Layer 4 of a small transformer language model trained on English Wikipedia (21 layers, counted from 0, width 128).
A neuron's activation on a vector x is GELU(weights . x + bias), where the dot is the dot product.

Input weights of the MLP neurons that the questions are about. A number n stands for n times 0.0075.
n5 (bias -0.052): -21 23 42 -46 -45 -48 23 -51 23 -2 16 15 -30 -15 4 26 26 12 -3 -19 -20 -3 -39 -4 8 -12 -5 24 21 18 -55 49 -17 -15 6 32 -34 -16 9 -2 7 4 21 -30 -17 7 -9 -43 -19 -16 13 13 -10 10 32 -12 0 10 32 8 -39 56 -1 19 -4 14 -9 -3 30 36 15 17 -14 2 28 10 -6 -5 38 -41 -10 -10 -10 -46 0 -14 1 6 14 -68 21 25 -21 43 55 34 -24 34 -18 40 -27 24 -27 28 -4 -13 22 29 0 22 -45 -40 -59 46 2 45 -9 -29 -80 -28 2 -46 44 21 -19 31 22 44
n60 (bias -0.047): 11 21 -2 6 -38 -22 -39 8 11 -10 11 18 1 -27 -41 13 -1 -24 61 11 6 12 -5 -31 10 -4 -18 -4 68 -7 -1 -14 -8 -10 0 5 1 22 22 34 -8 24 6 3 -34 23 13 -48 7 -11 -1 32 -60 17 -30 19 19 27 -11 12 -21 -31 24 -85 -13 36 -28 22 5 -14 53 -8 -6 -4 -6 22 16 28 6 41 20 12 21 -27 24 24 -21 19 15 -2 -12 45 -39 -6 -5 0 -30 4 30 10 -17 -26 -1 -6 -45 11 -16 -31 -29 -6 -1 -20 16 -15 -15 3 34 15 -5 -3 14 -3 -29 10 -1 -20 -13 7
n68 (bias -0.026): 16 1 28 24 22 11 -29 30 1 -17 25 -3 -1 -11 26 33 -1 -31 7 2 -10 -7 7 8 -1 10 -28 -8 62 18 -37 -36 14 -15 4 33 -32 36 -19 -11 -22 8 -33 43 25 23 7 4 40 17 -1 -23 1 -36 -67 14 34 -23 -12 -1 8 31 11 12 3 37 -12 -53 -13 8 -23 -53 28 -30 25 13 -5 27 35 9 22 25 -21 -28 -9 -6 5 -12 -7 22 21 -8 -11 -3 -36 -29 -6 34 -39 14 19 39 7 -7 16 38 -10 8 -34 34 -11 11 -28 15 -39 4 -31 -12 -26 -10 -7 -3 -6 18 23 -25 16 20
n79 (bias -0.019): 2 13 -1 -15 -44 6 -16 0 7 35 -8 -6 12 12 -24 -9 46 15 11 6 -8 7 5 15 6 -15 -19 -1 15 -10 2 -26 -5 37 -13 12 -16 1 -32 -14 20 4 -25 -17 -16 8 -44 -14 1 -6 -23 19 -15 10 21 28 25 -2 22 26 -2 12 -21 -1 -4 18 -1 20 3 -18 -12 6 12 13 -23 -14 12 -13 45 -9 -23 -12 21 0 -15 -12 -8 -21 5 29 -16 4 3 6 0 15 -11 10 25 -13 -4 11 -34 10 0 -21 -1 -2 -14 1 51 -4 10 0 32 -9 34 12 -36 -35 12 -15 -11 20 -30 -14 -27 -6
n98 (bias -0.011): 31 45 -29 -33 21 22 3 7 25 35 53 -20 -9 -2 -13 -1 2 28 -48 9 1 20 -2 -8 38 12 -14 6 -34 22 25 1 -21 16 -34 -6 -49 -16 -12 0 20 -10 -20 10 -14 58 13 -13 51 15 13 9 -13 -8 18 13 -6 -3 20 3 -16 -23 -9 10 20 -11 17 -1 28 -1 8 -7 42 10 -11 -9 -11 -58 22 -19 -61 17 2 -19 18 -6 16 -7 -54 23 -6 -12 10 -12 28 -36 -29 21 -25 8 16 6 -17 -23 1 -8 -5 43 -3 36 4 -13 8 6 -16 8 12 -17 -37 -5 -2 -6 -16 31 -34 -6 -14 -13
n124 (bias -0.033): 28 8 19 -20 -3 2 -29 19 -1 14 27 38 0 2 -26 -28 -20 5 -20 5 -11 15 7 17 -47 -3 -5 -2 26 -35 5 -27 -10 31 -16 -7 -4 -34 -25 9 1 32 1 -13 39 -13 -49 -9 12 -42 -21 -40 28 -5 17 5 -20 10 -3 19 11 3 -1 36 1 -1 19 -47 19 -14 56 26 16 27 7 -22 18 -34 20 21 20 -14 -4 3 -8 -37 -18 29 50 3 45 -37 -13 -4 24 8 -4 -17 24 -26 26 5 44 15 -32 16 -42 -5 25 30 -9 -1 -6 31 5 -19 -22 7 -1 -4 27 -14 46 -11 19 -9 -24 3
n144 (bias -0.014): 18 -51 9 -8 2 -32 21 -4 -21 44 -7 -17 10 25 23 -28 -1 29 -24 -13 5 3 11 7 31 -22 9 9 -39 -39 -13 8 2 -3 -35 -7 -16 1 -18 5 16 -3 48 -5 -11 20 -3 -22 17 4 25 -37 10 -10 -25 52 18 -17 17 -8 -16 -1 4 -24 -7 -30 -8 6 8 -34 -22 15 0 19 10 -12 -24 10 9 -14 -21 16 27 -5 24 23 -14 20 5 -10 0 26 21 -29 5 21 19 17 -8 2 17 -9 16 14 -21 -16 -9 35 28 -10 -34 -32 17 -4 -9 -6 10 -1 79 39 14 9 -20 -8 -27 1 -14 -36
n166 (bias -0.031): 29 17 -10 -23 15 10 48 -1 -16 41 -24 0 -9 -6 -10 4 -36 8 -46 -26 23 -23 -48 -6 -53 -7 13 32 41 15 -29 -6 -26 -6 20 -50 11 -10 12 38 -8 34 -38 18 -16 15 -3 -3 19 16 27 -17 23 -14 -23 -24 -7 24 -59 -13 36 10 -10 63 21 4 -11 28 14 43 7 4 -17 8 -1 11 2 38 19 3 -1 -2 0 3 4 -3 -38 -14 52 -26 18 8 2 16 -23 16 7 14 -4 1 25 26 -31 -36 14 -9 -3 -7 32 8 39 5 -27 -4 37 -48 -22 7 -14 -8 7 16 -17 -23 -25 24 -9 -24
n174 (bias -0.019): 5 -47 -3 -26 -44 52 5 34 -18 -14 6 -14 24 -45 -18 23 12 -1 0 17 -11 2 -26 18 12 3 -6 29 18 20 -5 12 24 -55 -2 -24 30 -8 -27 -53 32 9 -9 17 -17 -20 12 19 -14 -10 22 -8 17 -6 6 21 49 -7 28 -12 18 24 -33 -16 -1 6 23 -6 11 3 19 16 33 15 9 -24 1 -10 47 -35 -3 -9 -10 41 -5 14 -48 -30 14 -18 27 -5 46 9 -3 6 -24 11 -16 8 -26 9 -24 12 26 0 -1 20 -2 -48 -10 4 -5 29 -4 11 39 14 -2 -9 -29 -36 -20 -7 15 23 -17 -39
n176 (bias -0.016): 1 22 6 -9 15 27 40 46 -1 21 -12 -20 -1 21 10 -33 -17 -21 26 -20 -10 6 -15 34 -1 -7 1 -18 14 -3 -34 14 -20 0 -32 -2 -12 6 -28 -1 -19 10 0 19 -32 -34 -3 9 25 13 -9 33 -1 -15 -19 27 1 13 -17 -34 16 -22 -52 20 -5 -40 15 -26 20 -62 -11 -3 3 15 -3 -10 67 7 28 -24 1 -1 16 14 -18 12 -9 -3 -2 9 -4 9 18 4 9 18 -18 38 41 3 -59 1 7 -14 11 8 -9 39 10 29 -9 9 1 33 -16 -38 1 -28 17 -17 3 35 18 8 12 -6 -19 -2
n198 (bias -0.046): 37 -26 -11 -13 -23 37 3 26 43 -18 17 3 -21 -14 12 19 32 -9 52 -25 48 17 3 -35 -19 -13 -11 -4 28 2 -25 51 -5 -13 -15 29 -1 -6 20 -45 2 -22 -1 -26 -6 -25 15 5 -20 -30 2 32 22 -28 12 21 -27 82 27 7 26 -6 29 -16 -54 16 -9 -7 -34 9 4 0 16 -36 4 -1 6 7 26 15 16 1 1 17 9 2 -8 -17 5 -27 -26 -17 -27 -19 26 5 9 -29 -38 14 25 22 -18 0 19 -12 2 -17 -1 26 4 -26 30 -33 -27 -15 17 -10 10 11 -42 9 -26 -25 -14 2 -13 -37
n241 (bias -0.012): 17 12 -38 -15 -24 -20 -3 17 -6 27 -6 -4 -7 4 -1 -30 18 -26 -35 -2 -21 -8 1 -21 -29 1 6 1 41 -1 7 -10 -57 25 44 1 -23 -32 12 -33 17 -12 8 -15 -31 9 18 18 -33 2 -2 46 26 26 3 52 -29 -5 -2 14 16 -6 -24 47 -27 4 36 -11 -34 -3 -45 6 -17 -3 20 51 28 -16 1 -6 4 -38 -19 50 10 -18 -12 20 27 -3 8 16 -12 10 6 41 -9 -43 20 22 40 3 -4 24 -3 -16 38 -7 49 6 -14 -19 -9 12 -6 -34 -31 -30 3 17 -2 18 -11 -7 10 30 -15 1
n271 (bias 0.003): -5 -50 11 -48 23 31 9 2 -3 24 -12 5 1 4 -13 10 6 22 -34 17 8 31 -49 -8 3 -10 20 -14 2 -10 6 23 -38 6 -30 -43 5 -13 -40 -17 0 -17 12 -13 -8 16 -30 -28 -10 43 31 30 17 -43 13 45 -12 15 -11 -6 -3 14 -28 -6 -13 1 -6 3 26 -29 -13 30 -16 33 16 0 49 -37 -10 1 12 -21 -11 -24 28 26 -31 23 35 19 11 -5 -28 33 4 39 -25 -12 -27 40 -31 23 14 -17 23 -30 4 -2 17 13 16 -1 -47 36 9 12 -53 -24 -25 26 -13 20 15 -13 41 12 7 -46
n272 (bias -0.009): 1 -55 7 -3 -8 -10 -11 -4 5 6 -34 -21 -31 -10 29 51 19 13 -16 42 12 38 -28 4 -49 1 -19 54 -9 36 4 25 13 -19 -50 -4 13 41 45 1 -3 2 -22 -18 -63 44 5 -21 -2 18 -23 7 40 -47 -17 -32 -7 20 6 30 -10 -10 -11 -18 38 5 5 7 5 54 25 -19 -28 3 4 41 -15 -8 49 -43 -32 -2 -33 -14 57 13 11 -31 -34 -40 7 -13 -12 14 10 21 -15 -11 7 -6 12 -6 18 -40 -13 17 0 30 -7 -15 4 -8 40 -14 21 32 -41 26 -28 12 21 -29 4 -14 -8 28 -24 -11
n287 (bias -0.008): 53 58 -21 -1 -8 -28 54 9 -10 -26 10 -11 38 28 16 -30 -20 22 34 11 17 -12 16 25 3 19 33 -5 -7 -10 17 31 -68 6 13 15 -13 -15 -12 -37 22 -29 -37 -7 -25 7 33 -10 -10 -32 -15 12 20 -18 -40 21 -17 14 1 -3 -26 22 18 -27 41 -32 0 3 -11 29 -57 43 29 -10 -9 12 0 52 -19 -50 -3 49 -68 33 11 25 -9 -35 66 4 32 9 -40 8 -30 -18 -61 5 -1 53 23 19 41 -45 12 21 -48 3 24 46 -32 -16 -13 13 47 -10 -26 15 11 -56 -63 -58 30 -20 8 50 18 -49
n304 (bias -0.012): 5 -4 -9 -21 6 -31 37 -6 7 17 -9 29 -34 -4 -26 -47 -6 19 3 -1 -17 7 -18 -13 -12 18 12 0 4 -4 25 1 16 -22 -8 7 1 7 -12 -7 -23 5 -1 -10 -4 54 -3 -27 7 11 3 58 -37 -5 44 -4 -36 -1 -10 63 -13 -28 -29 13 48 -7 -14 -14 -16 18 7 -38 -26 -39 8 1 6 43 15 2 35 9 -10 -14 -1 37 7 -26 -22 -14 16 23 -44 -34 -11 16 -11 -20 34 4 -17 -13 34 -9 -4 -9 19 -5 -1 5 18 -6 30 17 -8 -37 -2 -19 1 28 17 30 6 -4 7 29 -7 3
n309 (bias -0.015): -14 9 -30 -29 -15 11 -7 37 -8 -24 -8 -9 45 -20 -7 -19 14 42 8 25 -35 19 -12 -6 25 -30 4 -8 28 -20 9 -14 -6 5 -37 1 2 -7 8 18 -45 -31 22 38 -19 -13 -6 -1 -13 37 -29 -12 -35 12 -5 -14 3 -42 -49 42 -38 4 -5 18 33 -7 -35 -7 32 -19 41 20 -14 -6 5 10 23 -9 21 27 -32 45 -3 42 -37 -7 -20 -7 41 19 19 11 -29 2 -42 -4 -21 37 54 28 -5 -1 -6 9 -10 8 16 2 -2 -18 -40 1 -1 7 33 4 42 -8 -26 -27 35 13 45 -48 6 1 -14 0
n365 (bias -0.047): 20 -10 -3 -32 6 -18 -28 -7 -31 1 23 -37 14 -18 -5 8 -57 0 15 -23 30 11 33 19 1 35 32 15 -16 6 11 -5 -28 13 5 -3 47 -2 32 -9 -94 38 -1 11 -5 5 -31 -24 7 27 14 -9 -48 14 -4 -5 -48 -74 9 40 -23 6 29 20 -14 -6 21 2 33 25 -21 -35 -22 1 -1 -27 -19 7 7 9 22 42 20 24 26 -42 16 15 -21 -41 31 -15 -12 -4 5 43 -7 -9 -17 -2 13 7 -34 -6 -28 -5 65 5 39 4 44 -25 8 10 -17 -3 -90 11 -13 43 7 -16 32 33 -6 49 45 -28
n375 (bias -0.065): 34 1 1 29 17 18 -28 -1 37 5 -18 26 -57 -38 1 9 7 -23 44 -23 -42 24 15 22 -12 -59 3 15 16 7 -7 -21 -4 -15 -5 49 40 -25 -10 -2 -8 -22 -18 23 3 -28 24 10 -19 -28 -8 2 -8 -30 -36 14 18 21 23 0 -52 -7 -24 17 -28 3 37 -11 -4 3 -32 -42 0 -7 -43 15 22 19 36 -12 -10 -22 32 0 8 37 11 36 -14 15 12 2 -39 15 5 -24 8 8 -26 29 2 25 53 4 8 -23 -22 -8 -39 -38 -22 -30 -19 -4 -4 2 72 -21 -4 -18 30 23 6 2 9 12 48 -17
n384 (bias -0.022): 10 -5 31 -29 -35 -1 17 -30 -26 17 12 11 -24 3 -18 5 33 16 3 28 32 8 1 -24 -10 21 -9 -1 6 49 16 4 -13 -13 -52 -11 23 21 47 -4 2 -9 -14 -28 1 29 -20 1 11 6 -1 9 21 16 -4 -12 -34 -23 4 25 -19 -17 29 -40 20 46 -18 2 -24 -24 36 -22 28 -3 31 39 -16 38 2 9 -1 35 -32 3 -10 3 -31 -10 27 7 -21 -14 27 28 -7 -9 -9 8 -1 -1 -19 -24 37 -13 -8 11 17 3 -16 -9 -16 -15 24 2 -16 -32 -29 -13 -36 42 -9 -9 17 4 11 -16 24 4
n400 (bias -0.036): -30 30 35 -57 20 -1 12 30 13 -21 14 19 34 9 -20 15 -40 21 37 -19 18 35 25 -17 4 -3 -2 -39 15 -82 32 5 -25 -44 -25 -37 -29 5 1 -33 -21 48 2 28 -11 11 19 -6 19 0 -13 -4 34 -10 -38 -10 -1 -11 28 -16 32 -35 4 -3 -22 -33 15 -22 30 20 -10 -2 20 2 53 11 -21 -8 1 -2 18 -38 -45 45 35 14 28 0 24 -10 -6 23 -11 5 9 -17 -8 32 -13 5 1 8 22 2 -7 -22 -32 -9 -48 64 32 -9 4 -18 -13 15 33 -33 -15 -3 7 -6 1 28 4 36 2 -15
n417 (bias -0.023): 23 17 44 -13 -18 1 19 -1 -38 0 -18 13 -48 -32 11 19 12 20 34 -60 -29 31 -25 33 25 3 1 30 -15 -23 -28 -10 -11 -11 2 8 -15 -22 -8 -1 -42 5 13 40 3 0 -10 -18 -62 4 5 -38 -12 2 -6 7 3 18 25 -9 19 9 -19 34 -19 -8 1 32 53 -17 35 13 -10 -21 -15 -17 35 -18 8 0 -16 -22 34 18 -10 -57 -18 -16 -29 15 20 20 -26 -15 18 -22 13 -1 -41 23 -3 -4 -51 4 10 -6 21 16 27 -16 61 -3 -46 -23 25 25 34 -1 -28 9 7 -27 -26 15 27 31 28 -36
n424 (bias -0.054): 48 21 -15 -24 36 -20 43 -9 -24 6 -3 -36 -5 25 -9 -21 -2 11 24 -8 17 -21 -24 -21 -8 -4 31 9 -41 16 31 -6 -46 21 -23 17 14 51 -1 -1 42 12 23 -16 -16 -45 82 -34 16 -20 9 -23 77 -3 -13 -17 35 -24 -9 -9 -37 2 46 18 -29 -24 -22 -38 16 15 13 -10 17 27 -2 8 4 27 20 -5 -25 25 4 -12 -63 -7 -25 22 -1 -4 -13 -5 -8 7 -34 -32 -37 -8 -33 -29 16 1 58 -43 29 28 15 23 -18 15 33 -2 -15 33 -3 9 11 -30 -24 51 14 -8 11 -26 -27 -57 27 -43
n431 (bias -0.018): 15 31 4 -16 -14 39 -51 17 32 17 -41 -2 20 16 -10 -9 -36 -8 23 5 -9 9 12 13 -5 -15 8 14 -5 11 -31 -39 -26 -4 3 4 4 9 27 -7 16 4 15 -22 -3 9 19 10 -25 -1 27 17 -2 23 7 13 10 -1 13 18 -16 -33 12 0 5 11 -7 -6 -12 24 -10 25 -21 10 20 -6 7 -8 -11 10 -2 34 14 -24 19 -2 12 -23 26 -5 9 -10 -18 7 -2 -33 -25 -2 -3 20 36 -2 7 -42 -31 -23 -23 17 8 26 4 -35 -6 -18 39 22 19 -20 -1 -22 43 2 4 -9 -37 -23 14 19
n463 (bias -0.020): -17 45 33 20 -23 -3 24 -49 -6 -10 -22 -2 35 -3 -27 -3 -32 12 17 -14 -24 4 -19 -12 -23 37 -19 21 17 -6 3 -15 -17 -12 11 0 -50 -8 6 -11 -12 -25 -27 -8 -22 14 17 -28 5 27 -16 7 -17 -12 0 -28 56 17 8 -26 -45 39 31 38 17 -8 0 -25 60 -15 21 -3 3 8 44 21 24 -29 20 3 1 12 -34 21 -1 0 -6 -43 26 21 -24 40 12 -26 28 8 -51 -32 -6 4 -7 3 1 11 -18 4 -35 17 -4 42 -31 32 -6 -18 3 24 -7 -2 25 23 3 -28 -20 10 -33 15 18 17
n475 (bias -0.016): 41 -31 7 -21 -2 15 -16 -7 15 -17 -39 -13 26 21 -18 41 37 -16 11 15 10 3 15 -20 -19 15 3 28 11 12 36 12 -19 -15 1 12 -7 16 -10 -6 -8 21 -3 20 -9 37 -35 -14 -29 -2 8 60 -19 -22 17 -45 -23 12 26 -18 18 -10 -23 -8 11 6 0 -44 -22 -14 44 -17 1 22 4 22 -4 39 -7 19 -20 11 -32 -16 0 15 -46 27 -14 6 -13 -1 -13 30 36 3 -48 0 8 39 -2 -24 -48 -3 24 -26 60 8 6 -1 -14 -7 -19 -21 28 10 -18 16 -7 -7 37 -51 32 20 5 -9 -1 -26
n496 (bias -0.021): 16 -18 5 9 -6 13 -10 -9 -12 22 -11 -16 -10 10 21 -25 17 5 -1 -17 -7 27 -13 -31 26 4 1 -59 45 18 -8 -12 -17 1 3 -3 13 8 -30 25 -39 -18 -13 29 -10 -5 3 22 31 27 -7 8 18 5 -13 14 -11 -18 24 -25 -59 -29 6 24 -13 -32 -6 23 24 6 -5 13 16 -26 -37 -16 -16 6 -2 39 24 20 -38 23 14 21 6 60 -37 22 -6 21 -10 15 8 -12 -34 -30 -7 38 5 2 -25 -37 -12 -1 -7 17 11 -16 -38 -28 10 5 23 -13 -20 -23 31 20 -5 12 16 34 -2 35 0 -28

Each question shows a token from some text and the vector x that enters the MLP there. A number n stands for n times 0.052.

"c": 39 -20 0 6 -22 9 -24 -15 -22 9 -20 -29 1 -60 9 -51 -3 14 -35 -13 9 19 8 -1 10 19 6 -4 2 -28 -25 10 11 41 41 7 -4 31 3 -15 -25 -2 -38 45 17 -9 -24 12 16 -15 -2 12 11 -5 30 5 -12 9 -28 5 -11 23 10 -32 14 10 -1 2 -50 12 -17 17 -33 53 13 -2 17 5 8 6 -15 -1 -7 7 26 6 9 16 8 -29 -30 7 11 0 -10 -41 43 2 15 -20 -46 -19 -8 -19 -9 -26 6 9 -31 61 -14 24 -15 3 6 23 39 32 -2 16 -3 13 -17 -1 10 -4 4 12
Which three neurons fire most, strongest first? n79, n60, n431

" v": 23 -10 9 -6 -18 10 -25 2 -22 13 -23 -32 3 -68 -1 -51 -2 5 -31 -11 -2 3 -2 -1 15 2 -1 8 -4 -18 -14 21 20 34 22 12 -1 25 -3 -26 -11 -17 -23 35 20 -13 -19 16 3 -1 -3 -1 3 4 32 18 -35 1 -18 -4 -6 12 5 -28 27 19 1 0 -46 19 -3 8 -43 52 10 6 20 27 14 9 -28 -12 -18 2 34 0 -4 35 -2 -18 -19 6 10 1 -34 -46 37 -5 9 -17 -44 -3 -8 -2 -4 -18 -1 17 -32 87 -14 31 -7 1 8 15 35 28 -5 16 -5 0 -19 -9 20 1 25 18
Which of these neurons fires most? n309

" that": 38 -6 5 -7 -20 5 -16 -11 -9 1 -9 -19 -4 -59 -18 -56 -9 -1 -22 -7 -7 26 -5 -4 19 14 2 12 -2 -27 -16 28 14 46 37 13 -24 41 8 -31 -23 -25 -20 47 17 -14 -21 10 14 -12 3 -7 22 -1 32 -1 -30 2 -23 9 -6 6 6 -22 16 -1 15 5 -34 13 -9 7 -24 53 5 0 17 5 7 2 -19 -9 -14 -7 32 -2 11 29 -15 -21 -33 -7 11 6 -23 -43 47 -11 2 -15 -39 -20 -3 -10 5 -12 15 17 -9 74 -25 38 -1 6 11 20 26 26 0 19 1 -6 -20 -16 13 6 20 2
Which of these neurons fires most? n98

"ave": 37 -3 12 -18 -21 9 -28 -16 -16 -5 -23 -14 -8 -59 -4 -45 -15 7 -37 -8 -14 9 -1 -2 36 13 0 -1 -4 -22 -31 30 8 35 25 24 0 28 11 -23 -19 -12 -26 47 18 2 0 5 11 -18 0 -3 13 10 29 2 -31 -5 -18 -3 1 15 3 -14 9 19 -6 8 -42 7 11 3 -24 61 5 -3 14 27 12 11 -10 -23 -8 -1 35 11 13 16 -12 -29 -16 3 15 -1 -21 -34 51 -3 12 -13 -46 -21 -9 -16 -5 -39 6 16 -14 85 -32 20 -10 14 -2 28 21 16 8 14 -4 3 -18 -6 15 1 10 11
Which of these neurons fires most? n5

" J": 40 -10 3 -4 -18 21 -33 -9 -22 8 -25 -25 5 -53 -8 -35 -23 4 -34 -8 -1 18 -5 -4 17 27 2 -3 3 -24 -18 29 13 26 27 7 -16 30 3 -34 -2 -27 -20 32 24 -12 -16 17 -2 -8 10 -6 6 8 34 10 -37 -9 -13 2 11 11 -15 -25 13 19 -1 10 -38 5 -11 2 -36 69 3 2 5 21 11 10 -17 -16 -9 -1 30 6 3 24 -5 -23 -15 12 6 4 -23 -53 44 3 5 -23 -47 -18 -5 -15 5 -14 10 28 -30 81 -24 27 -3 13 -1 27 25 15 6 12 -4 4 -6 -6 6 6 20 12
Which of these neurons fires most? n431

"yl": 49 -3 4 12 -25 1 -11 -22 -9 -8 -23 -12 -1 -64 10 -42 -4 8 -24 -5 -19 14 2 2 24 16 5 6 4 -26 -27 24 30 45 36 15 -1 22 9 -25 -21 -14 -32 39 18 -11 -5 14 4 -16 0 16 5 -11 21 4 -36 -5 -19 -1 -12 17 -5 -25 4 12 -2 -1 -47 13 -12 12 -32 58 1 0 13 12 -1 16 -16 -2 0 2 28 -2 5 13 -3 -24 -27 11 10 2 -16 -46 38 -1 6 -13 -49 -22 -11 -16 -8 -37 11 14 -15 74 -26 35 -15 6 -4 33 33 29 -1 11 -2 8 -12 12 17 5 21 -3
The two highest activations, in order: n375, n417

" le": 42 -9 7 1 -21 11 -24 -16 -7 1 5 -19 -8 -56 -22 -32 -10 10 -33 -16 1 -2 5 -12 24 5 14 13 0 -26 -22 21 10 33 33 1 -1 27 -5 -28 -18 -25 -16 42 21 -7 -15 18 20 -2 5 -2 8 -5 35 6 -30 7 -32 -2 -14 15 3 -22 10 22 4 10 -38 5 -7 9 -35 45 10 -5 17 15 23 15 -30 -5 -18 0 46 3 0 21 -16 -27 -26 0 3 4 -26 -41 38 -4 3 -21 -56 -28 1 4 6 -19 -7 14 -25 81 -14 22 -11 13 8 24 16 36 9 3 -2 7 -25 -2 11 11 27 10
Which three neurons fire most, strongest first? n98, n271, n68

"==": 42 -10 7 3 -19 9 -12 -15 -6 11 -25 -22 5 -66 9 -43 -14 8 -21 -11 -4 10 -12 -7 2 15 2 3 3 -29 -12 23 17 41 44 5 -7 22 5 -18 -32 -6 -36 41 24 -12 -11 10 22 -11 10 -3 15 -1 19 -3 -22 3 -25 -4 -8 6 2 -9 17 25 4 12 -39 17 -10 7 -34 61 11 3 32 1 17 7 -18 -4 -20 8 28 0 7 -7 -6 -21 -27 9 16 10 -27 -52 33 -14 2 -26 -50 -13 8 -7 1 -21 6 16 -31 72 -26 30 -7 3 12 33 33 33 -4 9 -6 5 -25 -9 0 6 12 4
The most active neuron and its activation: n463, at about 1.8

" of": 31 -10 10 0 -20 4 -24 -15 -10 12 -6 -22 -4 -68 -6 -48 1 6 -28 -6 -12 9 -24 -6 23 22 6 5 4 -27 -26 19 10 36 41 10 -9 30 5 -23 -13 -13 -15 42 22 -14 -19 15 18 -26 5 -5 21 -4 30 -7 -26 -13 -25 0 2 7 1 -11 24 9 5 5 -51 17 -12 5 -30 52 4 5 23 13 8 -2 -18 -20 -17 3 9 1 25 17 -7 -23 -19 4 11 0 -27 -33 38 -21 4 -6 -45 -18 3 -19 -1 -19 0 14 -6 76 -33 36 -3 17 17 22 42 32 -4 8 0 14 -19 -7 15 1 21 10
The most active neuron and its activation: n304, at about 0.29

" there": 34 -10 9 -8 -20 -2 -21 -17 -6 4 -19 -17 2 -61 -5 -30 -10 2 -18 -8 -6 6 -7 5 21 24 -1 8 -21 -25 -24 29 12 53 23 11 -11 35 10 -31 -27 -15 -26 42 9 -7 -18 13 19 -8 9 -8 15 2 29 -3 -35 5 -25 7 -12 3 16 -22 3 1 14 7 -26 24 -11 0 -32 49 14 3 23 -1 21 8 -22 -5 -17 1 48 2 15 22 -18 -30 -45 -13 9 9 -6 -37 34 -3 4 -18 -57 -14 -5 -12 -3 -3 20 17 -14 77 -15 29 -5 4 0 28 20 36 11 18 -11 -3 -26 -8 8 14 14 -8
Which three neurons fire most, strongest first? n365, n272, n98

"K": 48 -13 7 -8 -14 8 -31 -13 -23 -3 -20 -26 -2 -54 7 -41 -19 2 -26 -10 0 19 1 -12 20 23 6 -6 -4 -30 -22 33 21 39 29 23 -13 39 -8 -28 -20 -11 -39 32 16 -12 -12 14 5 -20 2 0 12 9 27 -7 -31 -4 -7 -4 -3 12 -5 -14 18 18 -3 14 -32 12 -9 0 -23 47 -6 -17 6 19 8 14 -10 -11 -18 2 23 -6 24 11 -2 -16 -18 25 16 6 -16 -48 47 12 -1 -16 -39 -17 5 -14 2 -16 15 21 -41 74 -30 36 -17 4 12 21 32 31 -9 14 0 6 -16 -13 16 0 6 19
The most active neuron and its activation: n68, at about 1.2

" was": 32 0 6 -5 -14 5 -20 -17 5 13 -17 -24 -5 -77 -5 -40 -17 1 -25 -15 1 13 -1 -1 9 11 12 6 1 -14 -18 14 -1 37 32 5 -28 27 3 -29 -6 -24 -22 42 25 -11 -12 13 13 -5 11 0 27 9 27 12 -33 -4 -26 -2 -4 10 -2 -14 13 10 -5 19 -34 11 -6 9 -29 52 -2 -1 23 9 11 17 -19 -12 -20 0 38 1 6 20 -9 -23 -19 -5 15 11 -26 -42 52 -7 4 -31 -41 -33 15 -7 3 -23 4 18 -15 73 -30 18 -16 11 14 14 25 42 6 15 -6 3 -28 -16 20 -3 15 14
Which of these neurons fires most? n166

"er": 44 -8 11 1 -16 -2 -22 -15 -3 8 -26 -25 7 -62 -3 -48 -27 19 -37 -7 -8 11 -3 8 31 7 0 6 0 -31 -16 19 9 41 39 3 -12 26 4 -28 -10 -21 -25 33 20 1 -8 9 14 -21 -3 2 26 1 19 6 -22 -10 -23 -1 1 20 -4 -30 8 2 -10 2 -43 3 -6 -6 -32 53 11 11 19 13 12 11 -12 6 -19 1 32 6 3 13 -5 -23 -32 6 11 -1 -20 -38 59 2 11 -20 -55 -18 2 -18 -5 -22 13 12 -15 73 -11 34 -19 15 -3 29 25 25 3 14 8 12 -15 -3 13 4 -2 16
Which of these neurons fires most? n144

",": 40 -9 4 -4 -17 4 -27 -8 -8 1 -7 -19 -6 -74 -6 -39 -8 7 -27 5 -5 20 -3 -3 12 27 2 -7 1 -22 -33 32 26 34 29 13 -14 39 5 -27 -16 -5 -43 24 19 -31 -9 13 10 -29 1 5 10 10 20 -4 -32 -4 -24 -4 -13 14 10 -27 19 10 3 13 -37 17 -3 11 -28 58 1 14 15 10 -3 -4 -3 -8 -28 -5 34 6 4 23 -12 -21 -29 2 14 -9 -12 -43 46 -6 19 -21 -48 -20 -4 -3 1 -17 10 16 -8 65 -22 27 -8 -1 15 27 33 37 5 19 6 16 -21 -14 16 0 8 5
Which of these neurons fires most? n60

"p": 42 -11 3 2 -19 18 -18 -11 -24 10 -12 -27 7 -62 -2 -63 -14 12 -37 -23 13 19 -15 2 12 6 1 -9 1 -29 -17 18 14 28 44 17 -6 28 5 -13 -14 -10 -23 47 21 0 -14 20 20 -3 -2 -17 17 -11 36 4 -24 10 -34 -1 -8 13 3 -16 12 8 -3 4 -45 -1 -7 -5 -31 71 10 3 15 20 -1 7 -24 -12 -11 -8 19 4 5 19 5 -23 -25 8 6 11 -15 -37 43 -1 8 -27 -35 -23 9 -12 1 -27 0 11 -25 62 -8 17 -11 7 4 20 24 38 -9 10 -1 3 -18 -6 21 -6 26 24
The most active neuron and its activation: n166, at about 1.2

" R": 44 -15 4 -9 -19 20 -33 -12 -15 4 -26 -15 4 -50 -1 -32 -15 7 -35 -4 -5 6 -5 -17 27 39 7 -3 -5 -26 -10 34 18 35 29 16 -6 42 -1 -15 -6 -19 -28 33 16 -9 -6 15 5 -14 6 -4 6 4 24 1 -42 -7 -21 6 2 15 -9 -16 12 14 1 3 -36 14 -17 1 -30 56 -1 13 20 21 4 2 -15 -11 -4 0 25 0 1 18 -10 -22 -18 2 13 7 -21 -45 51 -4 8 -24 -41 -18 4 -8 -3 -29 1 21 -17 93 -22 38 -20 19 -7 25 30 23 -3 10 -4 18 -23 -4 0 -8 4 3
Which of these neurons fires most? n98

" p": 43 -6 2 -1 -15 8 -20 -13 -12 11 -17 -32 10 -73 -1 -55 -8 13 -24 -13 1 10 -10 -9 14 12 14 0 -5 -32 -20 26 15 24 46 4 -6 31 -6 -20 -14 -8 -20 36 24 -10 -10 21 13 -10 -2 -6 12 5 24 -5 -33 11 -14 0 -8 18 5 -21 19 17 7 -1 -40 10 -14 9 -41 56 14 12 21 24 -1 3 -32 -10 -16 0 32 -5 -1 20 -10 -25 -27 3 14 15 -28 -43 32 -8 18 -25 -40 -10 4 -16 -3 -22 2 20 -29 76 -5 27 -9 9 8 15 30 26 -12 12 -1 7 -18 -5 18 -4 21 7
Which of these neurons fires most? n166